Layer 9 of a small transformer language model trained on English Wikipedia (12 layers, counted from 0, width 128).
A neuron adds its activation times its output weights to the MLP's output. To switch it off is to set its activation to zero at one token and run the rest of the model.

Output weights of the MLP neurons that the questions are about. A number n stands for n times 0.0054.
n26: 30 -12 10 10 -34 59 -9 -29 -16 13 -28 52 13 -8 18 24 -1 5 6 19 8 -40 -18 19 0 -11 6 13 -43 5 -21 -24 13 29 -5 -13 22 -6 11 2 49 -2 -27 -18 3 -27 -17 25 36 -8 16 29 -4 10 -8 5 -17 30 13 26 -28 18 3 0 -8 14 10 15 45 -37 34 -2 -49 -24 -20 14 -7 48 18 -32 -55 11 25 41 -4 0 -23 -2 -17 16 25 12 12 14 5 -4 -29 3 29 8 20 38 -1 3 3 6 -10 -14 2 -21 17 24 -21 4 -34 17 9 9 -21 -17 -17 16 29 -31 39 -8 -27 14
n29: 5 -17 -2 34 -15 -31 -5 12 -49 -15 36 0 1 8 47 -22 -7 -9 7 -12 -15 28 7 19 9 15 24 19 -4 -25 31 -2 -26 65 41 -7 24 -18 -18 4 8 -17 -12 -25 31 -1 -2 -1 -3 13 -4 5 -17 -13 -23 -1 -48 24 -16 27 -34 10 -39 10 -3 23 11 5 25 -70 -12 12 30 68 11 -30 25 -6 3 -8 2 -44 20 10 -1 33 -3 19 41 14 -19 33 -2 -2 12 -18 -5 9 -12 6 14 -14 -19 -5 24 9 -24 4 8 1 1 8 -29 19 -6 -28 17 26 -1 -8 -1 -11 25 17 35 -7 42 20
n60: 11 7 -10 -15 10 -5 15 -4 2 15 -16 -36 -22 18 -1 8 -18 -24 -22 -19 -6 -25 29 -16 10 -6 -19 -10 12 3 -26 11 30 30 -23 16 9 -16 0 -2 16 -42 27 30 56 -24 5 -13 14 6 7 24 -2 -1 16 10 -6 -28 -6 -43 -29 4 6 48 -10 3 -8 32 -16 2 36 3 -3 51 -37 -12 3 -16 -20 -16 -1 22 -2 1 -2 -11 -2 11 -10 -24 14 29 -13 26 35 -3 19 -8 -15 23 -40 24 15 45 -24 59 6 -11 13 6 -15 19 -9 -8 24 8 -4 -14 -33 17 54 6 12 -3 28 6 9 18
n61: -7 -19 50 -24 18 2 40 -43 28 1 23 36 35 3 -13 -52 27 -9 15 36 -54 45 12 15 -11 -3 4 19 -22 -14 -12 26 -36 -32 6 35 11 14 31 -8 40 -6 33 -39 5 8 14 26 33 -31 37 0 29 21 -19 -15 12 -52 13 -19 14 -1 19 14 -14 17 -21 5 -19 -8 24 9 -5 29 -5 29 -26 33 9 26 13 5 28 26 -9 10 -19 16 -15 32 -7 32 -1 9 -10 -3 -14 -42 15 14 -7 5 -26 9 -8 7 -33 -15 -18 20 52 7 -19 8 -10 17 10 16 -13 -9 -17 -1 18 -4 8 26 -26 -21
n129: -14 -14 -16 17 -5 -7 -6 23 -22 20 -25 -22 -28 -16 -7 -5 24 13 17 1 16 12 -1 -5 39 13 -9 -31 38 11 29 32 4 -39 5 1 16 -5 4 -2 -10 -33 6 -13 -4 -22 1 34 -14 26 50 -20 23 29 14 -1 15 5 57 -28 -2 -24 0 -17 -6 -11 24 26 8 58 -14 14 -10 -27 -6 -5 25 25 2 -6 0 34 7 -22 18 37 -19 -15 -14 40 -38 -22 -4 -7 -8 -14 -52 -36 -5 -2 12 13 5 3 -31 -27 -13 -17 27 9 3 5 27 -22 38 19 -2 8 6 29 -50 6 -21 14 -27 11 -13 -14
n164: -3 -19 -31 -19 -62 -4 -43 -1 11 1 -31 7 13 -41 -56 -37 4 4 41 -14 28 0 -4 -22 -10 7 6 -14 3 21 -30 -22 -2 1 -19 1 -4 1 -4 -7 -22 7 21 -15 -30 17 -3 -1 15 5 -4 17 12 -19 -28 -28 -3 -35 48 -39 -20 38 -9 45 3 11 -19 2 1 -2 -13 -8 -7 1 -26 23 -10 16 -36 -15 7 56 31 -26 11 53 32 5 22 39 -11 10 -15 36 -1 -56 41 -19 -12 8 24 19 -26 -1 12 -2 -3 -2 -7 -8 -9 -20 -14 0 -3 -17 -20 -14 27 1 2 -8 31 6 -12 7 4 11
n185: 8 -33 -24 -7 -12 -2 -6 19 -7 -25 -15 4 -5 13 -5 -25 38 -6 20 1 -15 -30 -5 5 18 41 16 4 -4 -37 -16 -13 -44 1 17 33 -9 -40 0 -35 -20 -15 -3 23 9 14 -7 -14 11 -17 24 -1 3 26 -15 -22 9 -26 -12 -30 1 -3 -12 -38 0 -17 -19 1 -17 -9 -1 16 17 -9 5 19 17 -25 -20 9 -18 -19 53 11 11 -5 0 -4 -16 29 -13 -1 -7 7 -8 -20 -29 -1 -7 13 -56 -1 -27 -20 -15 -27 0 -12 39 19 -17 -21 -15 -13 -28 -33 -13 -1 -27 -9 -11 3 7 11 13 -30 7 16
n187: -6 2 24 -38 10 -34 -8 -23 36 20 6 10 16 -40 -44 -16 22 5 1 -23 29 -19 -28 -36 -21 -2 -19 9 -15 -23 30 10 39 31 -6 -2 14 3 -20 -22 5 -5 12 -13 40 25 -12 2 -15 -10 -4 18 -27 17 16 5 -10 32 -8 -5 3 25 -16 -8 1 -45 10 -36 5 -3 6 19 -16 -6 -7 2 -8 0 -20 26 1 6 41 24 14 -3 -35 -6 12 18 13 6 -25 42 6 -30 -9 12 -25 19 -2 -5 12 15 22 2 -24 -37 9 4 5 15 10 14 5 -43 5 20 9 -15 31 1 16 23 24 6 19 -18
n200: 28 -21 -3 2 10 -12 11 -38 -18 12 6 -23 -31 20 -10 1 8 38 -2 -16 17 10 -20 12 -32 18 0 7 -44 -15 -26 -31 -15 18 29 21 3 -10 -1 -19 -6 -6 -26 32 -8 -26 20 -21 -12 12 -13 8 -2 -3 6 -3 25 8 30 3 16 -1 1 43 -3 16 -11 -7 15 -15 20 -16 -38 -66 17 18 -8 -41 5 -13 -1 25 -11 -1 -1 -1 -17 22 -3 27 39 -28 5 -5 -18 13 -11 -18 14 -1 25 -43 3 -30 13 25 46 6 -19 15 -20 15 9 20 -13 2 -14 1 -13 -34 -3 -20 -29 -14 -21 38 -48 -4
n209: -77 -20 25 -14 33 -4 15 18 12 4 -26 -16 -12 -4 -6 -9 11 -6 21 6 10 4 45 -10 15 21 -28 -1 8 -14 -15 -6 52 14 49 -12 22 -31 8 18 -16 -8 9 7 20 7 12 19 1 -48 9 1 -6 12 -5 -33 21 17 36 -4 -28 -7 -10 -31 -3 2 32 8 -45 7 14 -2 -23 -17 -4 34 2 26 52 -1 39 22 14 -20 23 8 -28 -44 -20 57 16 8 -30 34 -20 19 -6 -15 15 3 -8 -11 -17 -18 -7 -6 8 21 19 -35 30 12 -29 18 -22 23 26 19 -3 20 -13 4 -18 -7 45 -34 -36 18
n248: -4 -12 -39 21 1 -12 -13 -4 -7 28 29 -11 6 3 26 -11 22 -18 -11 14 28 1 3 37 2 -9 -2 -31 -49 13 -36 40 13 -25 1 26 1 -2 -14 -17 4 24 -29 -10 30 -29 10 1 15 15 -19 -18 2 -8 -14 14 32 -19 -10 -20 10 -5 -11 19 -27 -9 -5 -30 14 -22 3 -13 -25 -12 3 -15 -2 -9 -29 5 -18 6 34 19 -45 12 16 -43 -9 25 -2 -36 23 -27 32 -17 32 37 3 -9 24 10 -23 -26 9 38 22 -2 17 -3 -18 15 5 15 2 -44 12 -14 -7 -40 -31 4 14 -15 21 -5 20 11
n274: -6 0 45 -45 -12 -24 -2 -3 16 -13 5 -17 -12 33 -46 -32 -2 20 36 14 -5 -60 -11 -33 -7 -8 -7 31 -8 -8 7 7 14 31 -7 14 33 16 -14 -30 -3 -31 -13 11 52 5 -3 14 -22 22 11 -7 -2 11 22 -34 -14 -26 -7 18 5 45 5 -41 19 5 24 7 -28 -6 21 27 -2 -39 -20 12 4 -34 -18 6 -15 5 6 -2 8 26 -38 6 41 8 2 -18 -3 29 -6 -52 14 28 28 10 11 -39 -19 3 11 -13 8 -20 10 5 20 29 4 -5 -2 -24 -18 44 -17 18 -19 11 -10 4 -28 -7 0 -19
n291: 1 -1 2 -17 -2 12 6 -17 1 -5 -33 -9 21 30 24 -1 7 -28 1 6 -18 15 12 15 -7 -7 -26 1 -27 17 13 -7 -7 18 -50 29 18 -12 13 18 1 -4 20 -3 20 -16 10 9 -18 -44 1 -6 -19 -19 12 -18 31 38 47 50 -20 17 7 12 23 27 19 -12 -39 5 -32 18 29 12 -20 -19 -21 28 3 -36 17 -9 -20 -53 7 32 67 -4 7 -38 0 4 30 18 26 39 -21 9 -11 -2 -36 10 18 -32 7 10 58 -17 7 -14 15 47 -4 -2 9 -10 9 -14 19 -19 -49 10 3 -3 -13 20 19 2
n297: 15 -6 -15 15 24 11 -26 -34 12 -11 -1 6 35 -74 1 7 25 8 -1 16 -9 4 -21 -14 -18 -7 2 -27 -10 -9 27 5 -53 17 -7 -14 6 9 -7 -7 -37 25 -25 -2 -61 9 -21 5 -1 -6 10 -25 -32 -64 16 8 -26 -27 -10 20 27 1 3 11 -12 39 -26 -39 -1 2 -13 11 -6 -28 -9 -27 -25 -7 1 -16 3 -22 -12 20 -9 -25 14 18 49 22 -45 -14 -13 6 -44 16 -12 6 7 2 -12 17 -9 1 -1 -8 6 24 -1 -41 26 -5 -32 -2 -2 18 4 -4 7 -9 -8 -13 -26 -19 -22 19 -9 -15
n310: -12 -16 22 14 -6 -7 7 9 -17 -3 10 -13 2 0 -27 14 -19 10 3 25 27 -21 4 10 1 20 -10 3 -24 1 -13 1 14 35 52 -17 -18 -12 -11 -4 -24 4 -14 2 -20 15 6 2 9 -24 -3 1 23 4 -18 1 -31 3 -8 -4 -1 3 -17 -42 11 -24 -37 7 -1 -6 14 -7 -21 -94 5 1 -9 -7 -26 6 -1 -7 31 -10 2 2 -31 -16 -11 18 -13 21 14 -46 -4 -24 -9 -57 32 -18 30 8 -34 -2 -35 -21 -46 -27 8 33 5 5 18 -24 -9 -2 0 -4 23 35 -18 4 -24 -19 -26 -2 4 32
n314: 23 -39 6 11 34 8 -10 -3 6 -8 -26 -9 -11 17 -2 13 -45 24 13 -10 21 2 22 7 -3 18 7 -38 12 -6 -11 -7 30 -5 -9 -1 32 -21 10 12 5 31 -44 5 46 -28 2 26 48 9 -1 -44 29 6 1 4 38 7 -3 12 38 -14 1 -19 47 45 -31 35 0 18 -5 -8 -2 -21 -14 -11 -4 18 28 5 21 -38 -50 32 -5 -18 10 -5 -15 29 2 5 -22 8 -15 -13 -29 -50 -6 -35 -4 -39 11 32 18 10 -3 -18 2 10 -3 39 22 1 3 -3 2 36 -6 -17 -5 17 -40 -20 1 -7 -36 5

Each question names a token from some text and the token that comes next. It shows the activations a of the neurons there, in the order above. A number n stands for n times 0.19.

Then comes g, the gradient of the next token's log-probability with respect to the MLP's output, scaled to length 1. A neuron's effect is roughly proportional to its activation times (output weights . g). A number n stands for n times 0.004.

" decision", then "."
a: 0 0 1 -3 -2 -5 2 -2 -1 2 1 1 0 4 -3 -11
g: -16 -22 35 -15 25 -7 -12 6 2 -11 -43 -11 7 12 -2 -5 29 -7 10 11 4 15 5 -31 22 -4 -12 -5 13 24 30 -4 -18 19 -8 -15 1 15 8 26 -14 -18 26 12 10 1 -26 13 52 29 32 10 53 -15 -38 2 -27 7 -1 -8 -18 -31 22 5 -11 -36 55 2 -18 -49 -10 -9 45 16 -17 12 -10 23 -16 -59 34 -3 6 -15 -1 8 -28 -8 6 4 4 42 -4 22 -25 20 15 49 1 -11 -4 -29 35 47 -35 -7 -8 26 10 21 0 11 -18 6 -1 -17 29 1 -31 6 21 38 3 4 28 16 28 18
Switching off which neuron hurts the next token most? n314

" ", then " "
a: -6 -2 2 0 -1 -2 -6 2 0 10 -1 2 -1 -1 0 -1
g: -25 -33 9 28 -10 2 -11 18 -1 -8 17 -46 -9 23 5 -63 10 -12 24 -51 16 -18 -40 34 42 8 -3 2 -17 -10 8 -12 23 -34 53 -13 -19 -21 18 -8 19 -38 -2 -29 16 3 -8 16 -15 -5 -34 14 20 42 18 34 -7 12 -27 13 8 8 0 3 12 15 26 -12 -8 11 4 -67 -25 -3 -10 -16 11 -4 6 33 -23 -8 15 -39 32 14 27 -21 -34 10 4 -1 -24 -4 -25 -9 3 5 -29 -18 36 14 -24 18 -7 35 -5 2 -15 0 2 10 -3 -20 37 -38 3 -15 13 -11 -21 4 -23 -1 -16 -35 16 23
Switching off which neuron hurts the next token most? n209

" the", then " promotion"
a: 1 -1 0 8 0 -1 -5 0 0 18 2 3 1 3 9 3
g: 29 -28 15 2 18 8 25 -13 8 22 29 36 18 -2 -14 -8 43 3 -29 -13 -8 8 14 -25 11 27 6 73 11 0 12 -13 14 29 -2 1 20 -5 11 3 37 3 22 7 14 -6 56 -18 -19 -31 14 18 -34 -14 -6 -5 12 33 -5 30 -23 38 15 -3 -27 -44 -7 28 -1 3 10 -3 8 2 -35 -4 -20 3 -7 6 8 14 3 -16 -14 30 -34 -23 -36 -1 23 31 12 -18 11 -42 -36 21 -8 -47 -25 -46 35 -10 -10 26 6 19 -19 14 0 40 -45 -7 1 -26 9 -17 6 -15 -17 24 11 1 21 -25 -11 11
Which two neurons, each switched off alone, lower its probability most, in order? n209, n61

" un", then "an"
a: -11 1 0 23 22 -1 -1 -4 2 -1 0 0 0 0 -2 -2
g: -64 -34 18 30 -30 -13 19 33 11 -15 -11 -14 7 6 11 1 -2 1 -13 -6 -19 13 35 -50 63 -7 9 -16 21 -7 -11 23 3 18 15 -11 17 -6 2 -27 -10 -5 17 -10 -25 -68 23 14 -35 9 -7 5 -26 -34 10 1 -6 9 14 8 -34 -54 -34 -22 -31 10 13 -1 -28 -6 24 -26 -26 4 -1 -16 -14 9 20 -3 -11 0 -29 16 14 27 38 4 -2 29 11 18 29 20 11 -42 3 18 20 -1 -18 15 -22 -17 3 -3 36 -23 -1 24 0 30 30 -10 17 32 -1 -6 9 -4 0 -12 -62 -3 1 -1 -15 1
Switching off which neuron hurts the next token most? n129

"-", then "5"
a: -29 0 -2 2 1 0 2 0 21 3 -5 -1 0 -1 0 -1
g: 8 19 -11 -34 54 -4 21 21 -23 -8 38 -42 1 22 -9 4 -13 3 -9 7 -13 7 2 7 1 23 17 23 11 28 11 -16 -16 21 28 -11 13 2 32 16 26 6 5 -10 25 -35 -19 8 8 -18 27 -26 -28 -32 27 -56 0 21 41 -16 22 31 1 -15 -4 47 -9 10 -7 -8 45 23 6 42 19 23 14 -7 4 -28 12 -10 -7 4 22 -62 -48 8 37 12 -3 18 -1 17 -1 10 25 -26 13 1 -31 -2 22 3 15 -26 -16 26 -31 -9 5 -24 -5 23 -14 13 -6 20 -30 10 -18 -29 -22 -2 -16 47 -11 -25
Which two neurons, each switched off alone, lower its probability most, in order? n200, n26

"ed", then " also"
a: 0 -8 2 -1 -1 0 0 11 -2 -2 -1 1 0 -1 1 -2
g: -26 -27 -23 8 -14 7 19 9 27 0 -24 46 -11 -27 -72 19 8 26 -10 -18 -16 7 17 -8 12 -22 -4 -29 17 -23 23 2 19 4 2 4 7 -20 -15 0 -11 7 13 -46 19 15 -7 11 -15 -28 -1 33 -16 -6 9 -9 -26 26 41 1 7 -16 5 -24 -15 -1 -28 49 -2 -34 6 6 -8 11 -10 -17 34 11 -30 21 31 15 -28 -16 18 7 19 -13 40 -55 -32 9 -13 26 4 6 -26 36 17 -16 -59 7 9 15 35 9 -21 -19 21 -43 -12 -24 -2 -8 10 5 -1 -7 36 -12 36 -2 19 7 35 -11 -9 24
Which neuron, switched off, raises the next token's probability most? n29

"B", then "aj"
a: 2 1 0 -1 3 1 -2 0 0 2 -3 -1 1 -1 3 -1
g: 19 17 26 -5 23 -51 -7 11 -38 -18 -12 2 -14 -17 31 14 16 -33 -5 -16 17 1 -42 -7 15 31 41 -46 5 15 -23 23 -3 -3 30 20 -19 -26 -3 -13 15 -13 10 -5 -8 -8 33 2 -9 -34 -17 25 10 38 -13 -3 4 25 44 -15 33 3 -6 -2 -7 -22 17 -20 0 -44 -13 15 -20 41 -3 12 -39 14 10 -1 -19 19 -26 21 -6 -38 2 -54 -22 23 -17 -1 -17 21 -56 -1 22 -3 -20 28 -35 -38 -3 10 -6 -15 9 -8 -4 -10 -1 1 -2 16 2 37 10 -3 -57 0 2 0 2 31 17 -38 4 -11
Which neuron, switched off, raises the next token's probability most? n310

" because", then " of"
a: -1 0 2 -49 -2 0 -3 2 0 0 -2 3 1 -20 0 1
g: -4 3 12 8 -1 -36 15 46 16 10 36 9 -36 21 -32 -15 -14 4 -5 17 -28 12 -31 -10 -34 30 -13 -12 21 -1 -5 -3 -38 33 -13 13 17 18 27 7 3 -31 29 -7 -2 17 16 10 19 18 -12 -45 -24 47 3 -20 -33 34 39 -48 -28 -1 -26 11 -6 -15 -14 -19 -10 -4 5 -6 48 17 -1 -2 31 58 4 -22 9 6 2 27 -18 -5 48 -6 -50 14 -17 29 -7 14 6 -2 7 -15 -31 -8 34 25 -27 0 6 -11 -4 -16 -10 20 15 -25 1 -9 14 3 -19 4 24 -13 -40 -20 33 18 3 31 12 23
Switching off which neuron hurts the next token most? n297

" G", then "lo"
a: -7 1 -1 -2 -1 0 -1 -1 0 -3 -1 0 -1 0 -9 1
g: 33 5 -33 3 3 10 11 12 -16 -24 -10 -3 36 -18 -16 5 20 -9 -12 25 27 -9 40 -1 -34 -17 -3 -4 8 1 15 20 14 8 -14 7 -15 23 0 4 -2 18 -18 -34 23 33 -24 -75 13 47 7 16 12 -6 -1 12 -21 -8 45 -7 9 8 -1 -2 28 -17 -51 -3 6 18 21 3 -19 -11 29 13 -8 -49 16 24 23 -12 -38 -2 -13 -7 20 21 22 -8 43 20 8 -19 -23 -24 1 -19 8 10 21 -11 -35 -22 -4 0 -27 -1 19 20 -41 -46 40 7 -10 -34 -28 -27 41 -8 20 1 -17 -22 -14 13 43 12
Which two neurons, each switched off alone, lower its probability most, in order? n26, n209

"\n", then "-"
a: 0 0 1 0 -1 0 -3 -1 1 0 0 2 -1 0 -6 2
g: 21 20 -9 -19 37 -11 -11 -9 6 29 31 31 -17 -7 -28 24 12 -7 1 -8 -2 2 -22 -24 -60 4 -17 23 16 -22 48 -7 -28 -21 -67 3 23 25 10 7 -9 26 -15 2 -15 12 9 -6 4 69 -7 2 -23 -5 24 -25 35 7 -13 30 -44 -20 4 9 0 -13 2 7 -13 -15 5 48 37 15 10 6 -20 18 10 -10 2 1 3 -11 8 -41 51 10 -19 -2 -9 -31 35 7 43 -26 5 19 -12 -17 -21 3 16 30 4 4 -34 -36 -17 -6 4 -13 32 -20 -22 9 -21 3 -2 2 -2 4 -1 21 -13 10 36 -36
Switching off which neuron hurts the next token most? n310

"ed", then " her"
a: 2 -1 3 8 5 0 3 0 -1 0 -1 1 0 -2 2 0
g: -33 10 47 8 38 -8 -12 32 8 -4 -43 -4 1 -1 -36 -11 -12 -10 -3 64 -3 23 -19 47 6 -22 -22 47 5 -4 -28 10 -3 2 -11 21 13 2 13 11 -2 36 1 -22 -15 -16 -8 4 -29 10 5 -5 1 -6 -8 -37 -4 -1 27 -16 28 -20 26 5 -4 -19 -1 -23 -16 -11 3 -17 -21 5 27 -2 7 14 12 11 -12 2 29 0 28 9 21 -9 -12 -19 -34 -21 -18 -57 -22 -3 41 -10 -21 -8 -19 15 7 15 -50 -9 57 2 -22 1 -32 -16 -30 -19 15 -2 8 -13 4 43 5 57 20 49 -3 12 -26 -1
Which two neurons, each switched off alone, lower its probability most, in order? n61, n129

"ed", then " numerous"
a: 0 -2 4 17 -7 -2 1 13 5 -1 0 1 -1 0 0 -4
g: -11 3 -33 3 -8 -29 33 3 -11 41 -17 14 19 8 23 -20 18 15 57 -14 -4 -46 4 34 20 46 34 12 -7 -47 3 -2 -12 -3 16 -29 -9 -9 -5 -11 2 -13 -29 23 12 46 -28 -43 -15 26 -5 37 -22 33 31 7 -6 27 -4 -16 62 -19 -15 5 3 -11 -25 1 16 -31 -8 -14 5 0 -5 -44 -17 -5 -8 13 -17 11 25 -11 -2 -8 -3 15 -8 28 -13 -8 0 -22 11 -1 -24 -13 15 3 -11 11 15 19 -9 9 23 -49 -18 -38 -36 -9 -30 7 1 -51 40 30 1 6 21 -9 8 -13 -26 3 -23 -10
Switching off which neuron hurts the next token most? n187

" her", then " debut"
a: -1 -1 2 28 0 -1 3 1 6 14 0 1 -1 2 0 -2
g: -19 8 17 -9 0 -26 7 23 -2 5 38 17 24 26 -21 -12 -22 -17 -21 -9 -11 -20 37 -1 16 -33 35 21 -11 -17 8 4 -13 63 20 45 24 7 26 -3 17 -35 17 2 -9 -18 14 -8 -14 -9 5 -19 -18 19 38 -7 11 14 22 1 -33 -4 36 28 -3 -29 14 18 8 6 50 -19 -28 34 -8 -6 9 21 28 5 -19 4 37 35 15 -37 -22 -29 -15 3 8 9 -33 11 -35 -28 -26 -21 3 -8 -38 -8 13 -42 -17 -27 15 -13 -13 27 -1 31 8 -43 -28 -4 27 4 -11 34 -19 13 -2 -9 -10 -47 20 0
Switching off which neuron hurts the next token most? n61

" and", then " accomplish"
a: -2 0 -2 3 0 0 1 -1 6 0 0 0 -1 0 -1 6
g: 15 -9 -10 -1 -8 17 11 29 -10 3 29 -29 -2 22 -22 10 25 -32 8 24 -5 -33 -27 27 -7 -33 -9 41 -11 19 31 0 27 -13 -13 15 -7 21 6 -17 -50 -10 -2 -4 29 4 8 7 0 30 16 50 12 4 29 5 -39 14 -31 -22 1 -16 -12 23 10 1 17 -14 -9 10 25 -39 -4 35 -32 -7 -10 34 -6 -9 -36 15 46 -30 -17 11 -21 -11 -2 -14 14 2 -19 15 -45 14 -73 0 7 -8 -19 38 0 7 7 -24 24 -10 -32 38 8 4 -21 22 -24 -21 41 9 10 12 25 23 17 -2 -42 5 -12 23
Which neuron, switched off, raises the next token's probability most? n314

"In", then " the"
a: 2 -2 3 0 0 -2 -2 -2 0 1 -1 -1 -45 -3 4 -2
g: -10 19 30 36 3 -1 -9 26 18 -14 -20 -35 13 -22 -6 25 34 -16 25 -25 37 -12 5 3 -20 7 14 -1 19 -6 90 -9 34 14 0 7 23 11 -15 -3 -29 17 3 -4 -26 28 -17 32 25 2 -16 39 -28 -14 56 -2 44 -22 -22 17 1 -4 11 13 15 -12 -2 -34 -19 -24 -37 1 -8 2 -24 0 -9 -6 -14 -12 4 -13 22 -16 -6 19 -13 19 -39 -8 29 -22 8 2 66 18 -37 30 25 14 9 -22 1 13 21 32 8 -5 5 14 -10 -20 -17 -27 16 0 -20 -23 -18 -18 -12 -3 -16 -15 -24 12 -27 -21
Which neuron, switched off, raises the next token's probability most? n291

"2", then "4"
a: 0 -10 -2 -1 -1 -4 -5 0 2 -2 1 1 0 -1 0 0
g: 6 49 24 -3 -21 -24 -6 6 -35 18 20 -4 23 -6 -19 7 13 -10 -53 11 -11 20 -17 -5 -28 17 -15 30 -6 26 9 -4 -2 -61 -13 -8 -17 -9 3 -25 31 -38 15 -5 5 -35 16 50 -5 14 -9 9 -13 14 44 -41 -8 -8 -3 8 -2 -22 16 -15 -4 15 -36 9 -36 19 -2 -43 15 5 -34 48 -14 -9 14 2 8 -11 -16 -19 -5 -24 -32 9 -1 -17 37 -1 -4 -24 0 32 5 -2 34 -1 11 -8 4 -15 -7 -13 14 -22 0 -21 -18 -25 33 -30 7 -23 -25 -17 -14 33 -36 -21 -53 -26 -40 -17 -19 0
Switching off which neuron hurts the next token most? n29

" against", then " K"
a: 0 -1 4 0 -1 0 2 0 6 0 -1 0 -5 0 1 1
g: 30 0 -19 -20 37 19 -16 27 -26 12 52 41 -23 4 13 18 39 3 -5 17 -7 4 -5 -10 -15 -17 7 -45 1 25 -46 17 -48 -7 1 13 7 -9 -23 -18 11 13 8 -6 -39 12 24 12 -5 -12 -14 -20 -25 -22 -3 9 7 18 8 22 12 50 -14 4 10 -3 24 -4 4 -32 -14 -14 -5 13 39 24 -9 -18 16 -16 -36 10 -3 48 23 -28 23 9 14 5 39 -19 -2 6 -44 -11 -1 -6 6 -25 -10 37 -12 11 -24 -25 -9 23 38 -32 34 3 9 -11 -16 19 17 -20 20 1 -45 -24 -4 -7 -34 -19 18 52
Which neuron, switched off, raises the next token's probability most? n60

" ", then "2"
a: 1 -1 -1 -17 -1 -3 -15 -1 1 -1 18 -1 0 -1 0 2
g: 8 -34 -29 8 -5 -9 12 -40 8 45 -21 29 0 10 24 -16 -7 13 23 16 24 24 -22 -30 15 -17 16 61 14 -26 7 15 -3 18 26 -1 -36 21 -2 17 -30 38 22 -16 40 19 3 5 -4 10 -43 16 -18 27 -22 -17 27 -1 5 -5 -3 28 -31 22 7 42 30 1 -3 -33 -13 18 -32 13 35 -5 3 -7 19 -6 23 8 6 -34 -23 4 21 10 17 -19 -22 -4 -11 -6 9 -25 -18 -26 27 2 -17 15 6 29 -15 26 -18 15 -16 -9 -31 30 -3 -14 1 -17 -21 1 3 -40 65 44 23 2 41 -4 -13 -2
Which neuron, switched off, raises the next token's probability most? n61

",", then " a"
a: -2 -2 -18 4 0 0 1 0 18 -1 -3 1 -3 1 3 -1
g: 7 -15 6 15 0 19 12 -28 10 41 -42 -37 -19 -7 17 9 -12 -10 -25 -12 18 4 34 20 -31 47 26 22 3 25 42 17 16 5 28 11 11 -5 9 -9 4 27 -5 -16 -3 -20 -28 -19 44 -18 3 54 23 20 31 17 4 -12 -14 0 39 -23 25 -26 -28 11 -6 0 6 -15 -19 -21 -14 -19 -41 -45 51 -52 27 4 -20 -21 7 7 -24 9 23 33 -10 -12 -8 8 -17 15 21 42 -24 16 -8 0 -42 -2 10 2 -1 9 0 -13 -44 29 -2 6 -7 10 -8 -16 -17 -9 -28 33 -10 6 23 18 37 2 18 5
Which neuron, switched off, raises the next token's probability most? n60

"9", then "9"
a: 0 -2 -9 1 0 -4 1 0 -3 0 21 1 -7 -1 3 0
g: 8 -21 -28 2 -2 -26 -3 47 -1 30 19 -15 12 7 8 14 38 -7 10 10 31 -6 -13 -43 23 3 -11 16 11 35 5 -2 3 2 32 31 18 9 -5 -21 -18 -2 7 25 13 -22 27 -58 31 7 -10 -4 -14 25 44 17 -16 31 -17 -19 0 21 24 3 -25 -21 -12 9 7 18 20 9 35 5 26 -27 -35 -37 23 -9 7 24 -1 -23 39 -7 13 9 -21 -10 -10 -20 22 -11 6 -32 2 39 1 -17 13 17 11 -8 29 3 18 -73 3 44 -11 15 1 -21 -21 -3 39 -11 -32 -30 -26 -4 18 -8 45 -31 8 -1
Switching off which neuron hurts the next token most? n248

" The", then " church"
a: -1 -1 0 0 -1 -1 -27 0 2 28 -1 -2 0 2 10 0
g: 23 59 4 31 17 6 28 2 37 16 0 -44 -9 4 15 -14 -3 -18 -47 10 25 32 -9 23 12 23 14 -27 3 -27 8 -19 -3 14 -13 -21 -47 23 1 12 -6 13 4 -1 -22 -5 -2 15 13 6 -20 6 6 -35 -12 -35 37 -20 31 -17 14 -47 24 -5 9 -20 21 45 -23 58 -25 -5 7 3 47 36 14 18 6 17 -1 -1 14 -12 3 -21 -27 -5 -6 26 3 15 17 37 3 -12 18 10 -14 -23 15 -10 -32 -11 -21 20 -8 -12 25 -46 11 -16 2 -22 -14 -5 -14 -4 -33 -4 48 24 -24 -4 36 26 -2 -8
Switching off which neuron hurts the next token most? n209

" Ni", then "ke"
a: -1 2 -1 -1 1 -1 -2 -2 1 2 0 -2 -1 -1 -6 -1
g: -12 -39 -22 17 31 -31 -10 -13 -5 39 -21 -3 -17 -3 -13 16 11 30 -9 20 15 1 31 -22 -1 -34 41 15 5 -10 -15 0 -14 -2 -11 4 18 -8 0 -1 14 -25 -19 -38 -8 46 -17 1 -19 13 0 3 -42 1 -47 -2 6 -2 16 -11 -16 23 21 -2 -8 45 -27 -26 29 -42 -43 -7 -10 24 12 -35 12 14 -26 36 1 -15 16 -2 17 12 51 28 13 -13 38 14 2 1 -7 30 28 -12 28 34 36 29 20 -21 37 5 -15 -10 -2 -12 -7 -15 -37 -22 5 -58 25 -8 0 -22 3 -7 -28 -40 5 -12 -6 -7
Switching off which neuron hurts the next token most? n310

"9", then " /"
a: 1 1 -1 0 0 1 2 1 -3 0 6 3 0 -1 -1 -1
g: 24 18 -1 22 0 20 -33 -47 -12 -8 48 26 37 1 -20 -25 3 6 21 28 13 12 -2 5 12 -27 37 -13 -9 -16 -11 6 19 35 -40 9 -25 12 6 18 -16 16 -7 3 21 -1 22 31 18 -34 -5 1 -2 5 -11 14 -13 4 -22 36 24 10 -17 -19 -21 -5 -17 -10 24 -30 -24 -8 -21 0 3 5 -15 44 19 14 16 -7 -9 3 31 44 28 -13 -15 5 23 12 -15 -4 1 44 20 47 8 13 8 28 -31 -17 2 32 -8 -51 42 6 9 -17 -16 -24 31 -10 42 -38 -15 -5 32 13 8 -20 14 -21 46 35
Switching off which neuron hurts the next token most? n248

" were", then " two"
a: -9 -3 2 14 -3 2 1 0 2 2 1 0 2 0 6 -2
g: 37 -26 3 5 16 -16 21 -52 23 12 -52 -16 10 -2 17 -8 -16 2 15 34 0 -33 -40 1 1 43 -48 -8 -55 -37 -3 9 -12 -18 7 27 -13 -31 18 -10 -26 -23 -19 0 16 7 3 -16 8 -8 26 -43 -12 -29 12 4 -44 23 -11 11 -21 -16 -2 8 -2 -22 -35 -4 -11 -31 -25 10 -17 -11 26 1 -10 -41 8 -17 1 -7 5 16 -17 29 27 19 1 33 17 -12 21 -17 -18 28 -5 29 -3 48 17 -22 14 -17 16 -15 59 -36 -9 -9 6 14 -5 2 -3 -16 19 -11 7 2 1 -46 -8 9 27 -28 10 -6
Switching off which neuron hurts the next token most? n200